Layer 3 of a small transformer language model trained on English Wikipedia (10 layers, counted from 0, width 128). Numbers have three digits each and are written without spaces.
Take only the direct path to the model's output, skipping the later layers: a vector added to the residual stream pushes a token's score in proportion to its dot product with that token's output vector.

Output vectors of the tokens that the questions are about. A number n stands for (n - 500) times 0.0026.
"ered": 617560519454348774680698419580573571450474486692240773455469616724609294336595478505423353596471532515699643473521507488680646521614424474492619382370350362185639601368668487549648414383564587443410423738598671532306452522398717645402520427303500596514314615728474574513413455528724732387402437450530658245536446619514340629373559178467390613815201577432477452338338623527692491343393
"wards": 500525489423683567634357413564512520792541661463415548392600314785454533415605585603763421448317360288665630561504571599602861670622389605446359383478449588517573669507500315511368589327706601520229577653515529465234620707433517470334473533420510246408246400575343713449490694288624529514283573737407253413439341480529482336522449450401216326477319478468620380612352490519383486372347
"ched": 466609386424500648702470668591336357466485559353333401488473455689481476489578464689806306525566318453615598396429518710548341549748470453404692376550381500483585663389471506551507455544695755328464531568532571453231355410443508280379466630567333183784298601752455472299471350490367509524528365736489487587420492634520456391345676301408365689500018500366518721652508487518468381376428
"ily": 489574430375735516672569550576637414678551654649557559354617421678550398640581618780523453220410388392716585508208426714242531602593353369409365477485369570469366492533411325549744508620449678488333395630489636725274427386479582462500496544458610500336414555680419585295500659551539887518439441762314507540356365631514366617487442384178410518679030442579549325265411439648489368436441
" ft": 490609474467441704377235507726669306457633518446416576386531507544616488674441467481464304401618552415705830745287581584425605639634544552438600399574230448427538760637441421434444315545512591480326588598474397381460585660475658454275481511534546390605427564598563617627253376588539563479450337446363759428371354520583521529332365517291233616651255721685653319465622355357300355504348
"ike": 402436494400619479357386491589511575429415754594506576340554581709544742483488426707546490423484343597492676557550490640404602666394496474301509290490396485663517520679609486503647416693689588179545423606549695573535530395463657617428710516383564404592333522677419551458489410254601717366434288377426488623528631525509509643394389439364240544700337554507493541622445447540548591684558
"ouse": 633518438481476520503308480579589469528510660537655515209708518819527353253730386723510445489543301489555552546361374477372547525672695489570718391382442500590736615617415536169608338320394803540356701610478416427427282472236466445431791590580348334395447545743517687532460335452725451406353389595322626453618553638512454664306380652418376576774291384681500384409416378372580459675449
" Location": 350474387424718401570457525616440417318481318491418609199583666698507519316568442504407427671370333562445504464237717592465533681504421417481575304459264441406560735655246408536406565552361528481341575599420456520167432563516516712307594443532451338487473588656539729553500339716546668435517581427382550456493527405530490568508659444462213753509332615585681243737453497472656335429405
"ional": 644409405486520485507342449561612359368710534516278535234464483703401219518410342593452350591364622450775589346547493558511519706536534429571471314792362507533660661488423327560575408661477698662447565564560619610348541548236488773522519286697376526428403453644492371610598569312248631590387351618589503675335442757525520615801437538347557465539211237508397587463367571608458444534388
"]": 417489356485377642415643630609533452595479537458453410343264622582428504344493511730695561458684475492575679563369649689438444522785518316445624485622470522664472681702584483417608647376658724187424504439485504532309231445383646808286873522504291459279344674631600523464276578416711475280478604722420692366507479727506315601411508305475520395434240504541207706554409545512553505615581
"ville": 466466344494414349444472421608428449503592413417537530510587342594573497484574268664405179428497272567440477550373445559293570465695387336476459270512521420497622619492476414443436494589558665288364638404357428377246388392370549645462637509534462581533493589694531818677508511358589576586400506490576514544471387603506491503404453459507346583631117370568546580526379492642363363568586
" season": 551469381463489707492401613390621541511724454503534603439428676643525411362486530650624532361376339548563575419351539441482734524703557488413527539473468423668707747468587473562509353567545598513365676405578500542505351629626590534258519368525661343354431564542534562637548547497557575387605593664404500421474546622520529488360613460443372632637418541197406479582364298543662581606367
"ief": 432310466399329669613552317596673431440396503397604512398301467814471552464559385598564520491352449560465537523465450455596470725511391428280497285466613305614487552390460367391500282560580581333459578662286488556466219488599565667251592430632472533463317546744400580400531471440604653568600482472281542682552380469526381684526493525330408424608245427497563485429472409452442454426414
" Reg": 474500441455606554570406428498521411445491478477645485417564394621414372502550536495475446536461375498461415450409606489353511457483394585396563419563552408526480675651496496643451458526455563491530629522406611486288390496493473656453595428528407471656465475546466659555517498584633584536566484500428483430416426549512496475549551511455307647440516560491509583486440432569481484571554
"j": 415496489503591424610428540459488514543537418484466504488431433619580470448445457432488500475522476552503586558395536581620350605528638566437488562466460453553521463486347498396436629443682451470505527519640560398488399703538401597436365485542478380457498476679515507349472546508446521602601456495527455430386517488497571527397453438483403454672474529483400515640541436631223624510452
"uring": 289295462428525590482592559528559468330425655440368671263425344758432415573518695723742414725444500349543529691432585440472875720818348349440514348473421606554599588350412586678566524562574611664438697643380626733431576556386585421251690654750472253535326588602851469537665604443438622569489478655388642672567462784525482561293436459290448481595162496574243504609575511508728486658414
"ina": 543577470474526538446479457616486521410560364403563338362388336615323444452469359487389599540498437558644519573534490612472615514497582431477516431518656555576586495605513522562436408712602459514525423497452583447500456386480362463349598473500616657528497503725552570572565481574459620359416467443497484670505414556507283483541333611500497416650224446554600396490388445536410314337484
"oph": 625577404455489510570631430522454452619638541511511577433539544861481440383523485667297343407721338467496543559427416612303605524671561542557541430431562454506612544572353596531692233479449537451358480455658575585381430538541552579339585544584524439420453565764644405529492607486391508360503327524545690342547523487515451515415229406410278409608271438625658600588569437558467090503551
" Union": 404305317490569481526397537569458541405478450500527472407500520743508411435601327497376279541558475518494503635382695554351632503524381563509500468352546530422409715532401468522608511529597585361521630668539495485388419532335609624442612416650414333641380622589402479543597512318520641616381456529529472578455469755511552533600524537379430635481465541561482650500441531481487516525426
"ford": 568700332464365576410436526467560411503792425491435471478533409671595421507647565545541459345375286559644649480310669543387497585643442386511368543591487349494500513365594535396556283645659584291350670455323677491140342547360598515221578646631389445548521570744574571576575545619707487558386549493581488513434500543510389698325432529431491665508196436632618551577333429633231512325534
"stem": 386363318440618732392427616540699320448786496439589454400500462845476483268621310524325579384650307641567551560547714636520484745707252202452560247636355371394552685572585361702741427453583809521266314591520554493061378646310762354277668390609388371382285552731487647416531329328604387658458441718394328492262521539520422542573496395413385633505128630629453504592522390492477380391492
"resent": 423267366381513632418463561645392317466574432669195493074507349679622555314567581549618553433486477350654620636516678478380700655476620389396410522426399470477394610472337579728695348432534806558275682651547560577404377377492715536261519458423478553674327476778630602534627550349574754550569416623332474600427477445535483483354336382480233629359431448568608245675565555598570522515361
"ent": 613500526453349494398567356319348371536363601676317669380419345765503355558354543409338373639522340509540560491455570449440589573220552471445579287668440453527590470446395332486529582479395679522544354485485321662583446472470513417562417343434505416379391383678689425553427603441511681522384557435550490483443522478499408617493421518390535477525392682416441571527298548506325407459494
"ished": 469603453334517523671560696467567416472415535447341364382309528683511484462634431578640288525507480595684583391500649672715485529673609642443618426558457266520556703372384319370313599533581574512449579604588450531299274406286681599401626532436533624527356704852492536406513794513500821565405572435533702426500524392522600382347390507266349606644344873423258539298388351537332335508473
" population": 300597294459536612500374544608566345213741318483363478384503299754630379540625489590649452418474308675575681680328534566461688638641432561263425496511552475380664805373300241739515330462649671475504512784443594479514465475406649526514548467644266335636354688583591515699571542556597720593426258538500371390438512246521255481389694524311632559710412630508351392422405351384384356557324

Output weights of attention head 1. The head adds the sum of these rows, row i times number i of z. A number n stands for (n - 500) times 0.00076.
o0: 654453494530600766490528766440527481695331593337495324497476344427398370242219628213462242712454544651655539464706475496476429668652560533450407367515660503391527562399646561773350351474402520739323584296299454650403467538351673544674589614483233494458399197468588695576411239421403495710673427695604514730492514372608412667711448714945422687172363540573420529453381583659729506466205
o1: 371531574559470481409511618855583429688622298521501557494468682349593688391511510443688493479465518413631500582534529566392523416566555385408372502467475375646524327536582295389435360478485308530669422707435458583578431631776665494558472441615095303434454534499383539351272383324558509700614542553748480717530517581228614348518556517729436216636431525541651442558574548474634434532378
o2: 388606590294526249561441268294642681525687755584525412452416317595609540633373422572097543501736368587467546530344632238413462024489632657574693549689529673434732351664425528552668276449507401228515676397504472517508475609560368443674488707439709689529572552790442281737524512553454639590421388161389510524508353587557521690417359422449402276540532633308280502489544384509337382515509
o3: 456470714908603498318463604369531373623398373622525497361710540532507508344539556369906400652404520405400310602393512791627457568407421455457309399191393430450408393524569355415318688702624356609519461552397640539500484540347544552441577380559425488422642491447555368276234356766342364427468502416588251377612650508144490304563330662428449556438491437647589583729300549516419752194494
o4: 631682375487559395632700530761521656576625237549469619600545494411483349454533362646756391385440510448464599373537387627636699371487436226388785556515440642458588719586611402458376537537694502664506662316381404491670680402701658453213432634349546353640275531283495502533792628437414601442684434681591562624476455483725683479174595471368855466523257565496484174339438352437561431432415
o5: 518482649783536492368587501481570510509445298641401444455464457437466574582364372423582442728429519452418321547509627509406399408449463458447350502549423392463571309513442364397410548678739375286473588565319807459472465521521575462567660434532337557468660515482539560618444384473672530571485563309702384562466497718223637441623343571725400330446449306481424608720543649684521660365638
o6: 696760367340467751690505470349509427405334658261458406404252469628365501552432437463348639721527617555458627583712304381382510713573467546539519326447586491520479421242522703785655745431478589614461353473505671475333375507230703731566371731503788687344522428424704586590675505561712620623608435412537589526520476669558459516629667391579485687517624365313378544539653532646466436565492
o7: 322339245492437401371598796637490555744637661507396355570424585524582461361517723534495346250455286343524484346503308565518529555449713340322223191553500532513441622508645494503455734578478345726207464398598406701722592349633590524259436443593177438669232681376467535498357476520403503408404444595481760440594541504543540489484482594375678605459397606579378626755629443611505568446295
o8: 636483526440523435450393617471687645461684655543180622433231284599574420856264271503267619530533742427675725411722538291641411430313563344186676420824394486342588512474456688569618591135528583178125476491594427472480611527534329399408642598486429638469645474602544527502677430345383623506585517533399586534448411673655462476478516447557336346556510451423237577391346523706495388740536
o9: 658548651338698417663265448221536556400546337571709505546690330491440315451460335286579541626621395600337534692389618512529539235462414644543708630667423590378539741628518590541518244516497736611520506207474179442542725736388485597556461492353829586495819387493442386451589511605222473411471406556552393363418273493668336590319441501554680523662549525576451227263344432320488515379496
o10: 424483472295443408453361331417659357436588586423448341512470400558537601579419394709157689536537473343616470496318583260401520387564679637543242487634389455408547380472491791280634464430523387152473554464620567391423336551575267433634503496650492585538531669565407539582301481421493568443332620368285413331402431648425465728511502499320488329610659303497571569487777612575444405684775
o11: 575373744618543735444407523328554518358450327448566405569565373303442358566524472356395383476504594681601471428452674326515363426294457697441475408721704434635510408485435605574513384617524666467456332421388572368434466534512559587661599418445254633463690339678864468708550470525629489644582729588722507490433408488518284434715633656731425505343545369606474475549270522459351411514558
o12: 490455663811604704343536368345521479389342383475507427534509467497444419547563478284498472779388589458325295489524552557374429613403402594469422500492542432570433291485418352453526690549483404392488431467264736386435526380473547612521594523534359729464676557424521503589473447489566471409422585329569382438599645650190498519758499661635398455483594314478517587665506631722413616423839
o13: 120321523494506187490421539586439766473565544567492746620412425518624731654533485591467462220513188548317501531370576420433515277446585647538670548711603675470631609524507301285558200673489447417555639651612351535537607490748408292480538389439664430655426579646440376461540565430536502464348442479437543501415351353588530621445595484537601364600507624311402519624573431285555314425416
o14: 563691440072402492595480434406429458488350832650374383420374612537598458550399349553511668711509481377377476459675397615675466725587602626516439508393247509259324566368587452604615560323335601451382387502731488657524565382348558471361520602618746512534552617347543521586581629488568571265392464385427548525750500636418530666288261268337649597666468445451398637371588618683385470475686
o15: 438375733610548739557454228579614586349373474422623301615438530373584508581604239514267389392475601696535449283556661329481483445557430898668692419623795668484465338509344295527861323563564616201555560330169598417512601131497499409713382474522398906496498578641729456830626708167934619511462574439511609556589387545481453686629438442588473369279500287375510493442456678684487334582661
o16: 476466665771554624393461367477728452417437304436432446527488437518429597425541400342466453615384378434404319524395656530374567534524494633557361571541531426571722279496375428404482382654659274255505683499316735327425384415490525461584591507553306640418561523479601571567248320460643589524382835428466337546441463591201455640745579597667363399500607284492475583731494648626467499513728
o17: 549521303153368507569379577450514297412537583346644527496542403554401530314524666537528556320518315380536577653366392543592559557588484469547438579520413438565575692446604780548462376341430732686557410462830261546404401752350638670514390480488653309494408413460492475334424397633374471479487585723364414318386444402672356515474592430336582711569563546646595416273586423248525462644323
o18: 419403747324507411420320487256766583618696649677565317500657482417618469548347601348225549652519475596496467713503682548480372291461566848621327640735418515521494321696375474536582219489322496474417374399604423652537577631595512536758597390775409494380841535778289472534453478504453536671404538359703470552586475674246347320632277511753409291518647547506371483381482567550336526393571
o19: 626631547828739521882463730753529365395314399586603379426325369403360370487407303386864463405750582436600633373640484608654504596478568366477596357579527502210361583626565358558590434503655434585522476392228467467646659595467555590578406452214459928431634382470676479412250680461506392420484428540460367533493345503413433622228301158579655388506528498600643469576407645735508520355219
o20: 425519275281499291779512574534414483546397667438536479451344509417412489482475450597559546355690383429566749391499377319465572511565649355497551275601568538266450717484600674580647565460512589602451610467504337622531487575520445416501421554367651532525416427417602606537483626518543447411431408621206627438466270353836535584277338214377671562464466649526601440472555489444571433556276
o21: 435722491685625527407334409447278456444540414460768527645615527591606566614683593569628679655512171499240347541369451661336437461600628572673520602436435630452403556392486425333407281561398381445520415475656317365591744396449312579332419395403742508728564830565365436518197615471356454287305417360633528385607550375349478822314773671415720599725593594419448587560647404538458405448573
o22: 600369375408468551717688604499530443377280328273479340406389394407099392436367509398402504444444512424685512358530369511572503662421461332413362191594528425568547486377642708611439801643506583520489476552395702392315282506522695640477525643301368598381499159215679654540621388569640352449557634663466452438331436590740495448670591408625497594498665398415638651656581799581511536448546
o23: 545494839739576566351253584452746430549563350689658415501800321397659313364358570396660430573446552396521265501390712635568378399458443573498230558324468586509438402732525596239215123585573439339420608336464414361553583700452356503603541536467467536501661484691533474401197393478325444472482569462568169493365384436286373780341368851607583356440461383691556453616315423418447585398611
o24: 490801376540574520775416606738631313516411541310719386489528573516472620515508655556669658356576317364493560378475234650441642659716555479771384253380511699342417473464580659540523373669407370584658500505505533391448448502458428534599292658361821610462402531482483550431125717547613412457469435484338545543576315258583467731310643317477641631616664566434624531621570517567457359467279
o25: 612371528520520666245243411436327614425488405494516592570271554552644470540493384301402684755337719596457382712495696472491549786312482707299559734355648664565336520512549391410505573462665511543325382292640443441405639540330539539457476397689771565637476549502438643539751410525516433667254561269591402595316657631102354591472633792446648359351442291338510526446548414420340466711746
o26: 403666555443454451420662328475570360563706412290714211469720716457381608674343479749316382390488419482412381235424532384304409371669496479786295435341513589648308280471448720434510565789516332207518515677359834420438411470389461412628416511407297485578400721621593568779494709373797408604656332364616581549559497438617600550560434480524543523418350304493562509637651317622473495407494
o27: 629590609586632570520489463277535488465484479398516335420559508566386406564237439237413546798560621716518414421661650334388433534433497638540347434528505501491506314464505641613524433601337390361439485532260672346366460534526515474763594571419362669477729354655613582729366546467602417598521440388652404735529309447469370661670457571929405481463554403398476600589436516741466416371553
o28: 498611504134507429515470481540637585486656680617704540499676584644605402530500693605466534106536407618452596314517393645663463475532441587840605599359434662616405594614442636498499361508472658511568460568638445565485452501411424438548284522427825437581431441715396238534671737544537531435591320549453503427502453340814389638304405396394628700418467543511497473405371317372387494530353
o29: 524601456521463479571658630539237588451401694525360653508174446502442354556450400530624374472633504612573646495719447443568417505455466270331923520612649576283636701368463387806594615309530657666405445474530486656536661474437571438324436593344534617643385384465725494560718534381529537556609329688469690599497365422703477423362520231545507525356387592399312524441403417597598425629202
o30: 381448626786493515347536359573549727515444363568341634540475633598749598389594316596600411538373578620477380410497618501510593433516416490381566470433682580555664402532514299337507537562542304166626691570353558380578424267610393336373574506530366609647279543551615380513577463353543561452542609484407514624490642476423580685504690726462467394424451442386476624680386565340529446592655
o31: 469543349083453508532473436720492607493593707575566599548421625674771576530607502634398635186500517580534686367508423577763615533533594699578787509517401455439408662502678377477683399351427579600553321538691188574594515399526513474432391437535659348544320652490264333470632634471408594330466444567474633490639590525667511629321566447195610587651450668463557508247562617422494377602524

Each question shows a token from some text and the vector z that the head gathered there. A number n stands for (n - 500) times 0.0072.

" Re": 640534293680397611515542492442451596590393562389483513631296337354561532251583479498421383427436
Which two tokens does it push up most, strongest first? "ional", "stem"

" O": 690496475389551477522563587575564551417490451405554642488440497478610614480604458561465466489489
Which of these tokens does it push up most? "stem"

" world": 437692486194643408507376653538543585349603349558503555397428449593534470531491592567562561605586
Which two tokens does it push up most, strongest first? " population", " season"

" to": 503474444513554497525509492529478448448531508409472569352555613495551423545444493463467602438469
Which two tokens does it push up most, strongest first? "ched", "uring"

"ook": 439615581365596323318597361418510387322657487471391553533393542590356330585334590434595458564784
Which of these tokens does it push down most? "ional"

" S": 355544560445432427519501488468517491483514412451453537492335441533453390449477564495611481551570
Which of these tokens does it push up most? "oph"

")": 476661393648516555363578399409452426413523407397521563429565457474535609622379472367538408515528
Which of these tokens does it push down most? "ent"

" w": 427459561515531433429495493454501394367576573420415573438450598465435470514423530417601562500562
Which of these tokens does it push up most? "ily"

".\n\n": 570553450483501495543522517359428520477442518515577464448503518349478422498410397418442518525536
Which of these tokens does it push up most? "uring"

"ition": 505390549479727432477737440612425585527528478531403470605343424504500507350602455431596456527622
Which two tokens does it push up most, strongest first? " season", " population"

"ism": 515431232436618394531418488543313412508368573690277518401606429507412341365694459458757710471793
Which two tokens does it push up most, strongest first? "ered", "ished"

"H": 469451724435434524516467433453582521407589504584561538538368453478451584502451618468620412513553
Which of these tokens does it push up most? "oph"

" qu": 413459619527557461472455539666436450399536552304243582677430552480386460468534418386572512293577
Which two tokens does it push up most, strongest first? " ft", "ily"

" who": 349505477549484530486507477467517432470525528370475511429564578483590432617339537442530443415503
Which two tokens does it push up most, strongest first? "ily", "ched"

"4": 696502467400414351552558486416441555365435425584355567419621702299553381528502481501523675439561
Which of these tokens does it push up most? "resent"

" ": 613609365567476622486476501535514535475460466505515508519620503435523724515558575557454389428394
Which of these tokens does it push down most? "ished"

"ap": 272560619425528327371288284578476398363578488578279472551536540623246565670604536425731364579792
Which of these tokens does it push down most? "ional"

"ia": 512647476504370550356495387336564575540612427630658435605341386481500467447417580569413340636542
Which of these tokens does it push up most? "ville"

"ord": 394421738403639290385624570476549268269565609348252530496407687551238557626547430335656515495728
Which of these tokens does it push down most? " Reg"

" Sh": 592484406398435471600464543451553543443516534534470571382420510595480613575589601567582527538573
Which of these tokens does it push up most? "ouse"

"1": 719456512462371441619538580385488513458396531569418452420674662336628410534492486627432698480447
Which of these tokens does it push up most? "resent"

"n": 437434645460539534567370453438637339507513574536661491353511565540544451638350632530458527540395
Which two tokens does it push up most, strongest first? "ville", "oph"

"ily": 549343661672317563499438319747561503626420686650563424762702509668489693608489471665483305442489
Which of these tokens does it push up most? "ina"

"ary": 617541529625518539231382511654384628631545326698598379617525339419364740217462377585471529647436
Which of these tokens does it push down most? "ily"

" St": 630444481570465624484496489492530655576486442525557402517462452432576653403619579689459421536378
Which of these tokens does it push down most? "ily"

" the": 497398568510594474513423490476491426416525508434470512347538625428594425543366608512555640481405
Which of these tokens does it push down most? " Union"

"ec": 546353689664323557506437328721567488617426703662558407746725527655497676631466473674492322453510
Which of these tokens does it push up most? "ina"

"ly": 310434716571570490445367532783430407389570617286169575810498578481306511495585443372639481163581
Which two tokens does it push up most, strongest first? " ft", "ily"

"ard": 365571724275609319340487460650574383244668431332408675630390558611353577655372487431772360420830
Which of these tokens does it push up most? " ft"

"uel": 487508620533123517593495495360569591635463387484566479659295400446490386414513518584452416484415
Which of these tokens does it push up most? " Reg"

" new": 483445512412568505440360681567559443481403592573436447422633491580412507444370581610573609424622
Which of these tokens does it push down most? " Location"

"are": 477566443638305568426438433509582561526556409382556542580315414590433769524596656537524268453423
Which of these tokens does it push up most? "ford"

"ed": 523453398644617489641665342575394396479448511266472693266485569481657360520353473363495545466517
Which two tokens does it push up most, strongest first? "ched", "uring"

" King": 370562539411660595541415543517573638577570373677669334413342410514377445381623540562358502690459
Which of these tokens does it push up most? "ville"

"s": 599506298689555517560695296510459473515433434303540722272524527540642464494454480346423447494479
Which of these tokens does it push down most? "ent"

"o": 488460656570193599655383551539518573644444658504497461738500349700320596423629462585455538372467
Which of these tokens does it push up most? "ent"

"t": 513552603594420696550568427317473512622435540494594373645353339488421436328504487508447467503509
Which of these tokens does it push down most? " ft"

" in": 548504440489613422440527497540476508409525465430469628420405510467524482426503438426505526528585
Which of these tokens does it push up most? " season"

"old": 475522656422494291477614636319560265262393561128250658503251601418385320583291447297577532457678
Which of these tokens does it push down most? "ina"

"ater": 602507539499551364247585503452464493167647379306355728504221558353424631401391451325661488559632
Which of these tokens does it push down most? "ina"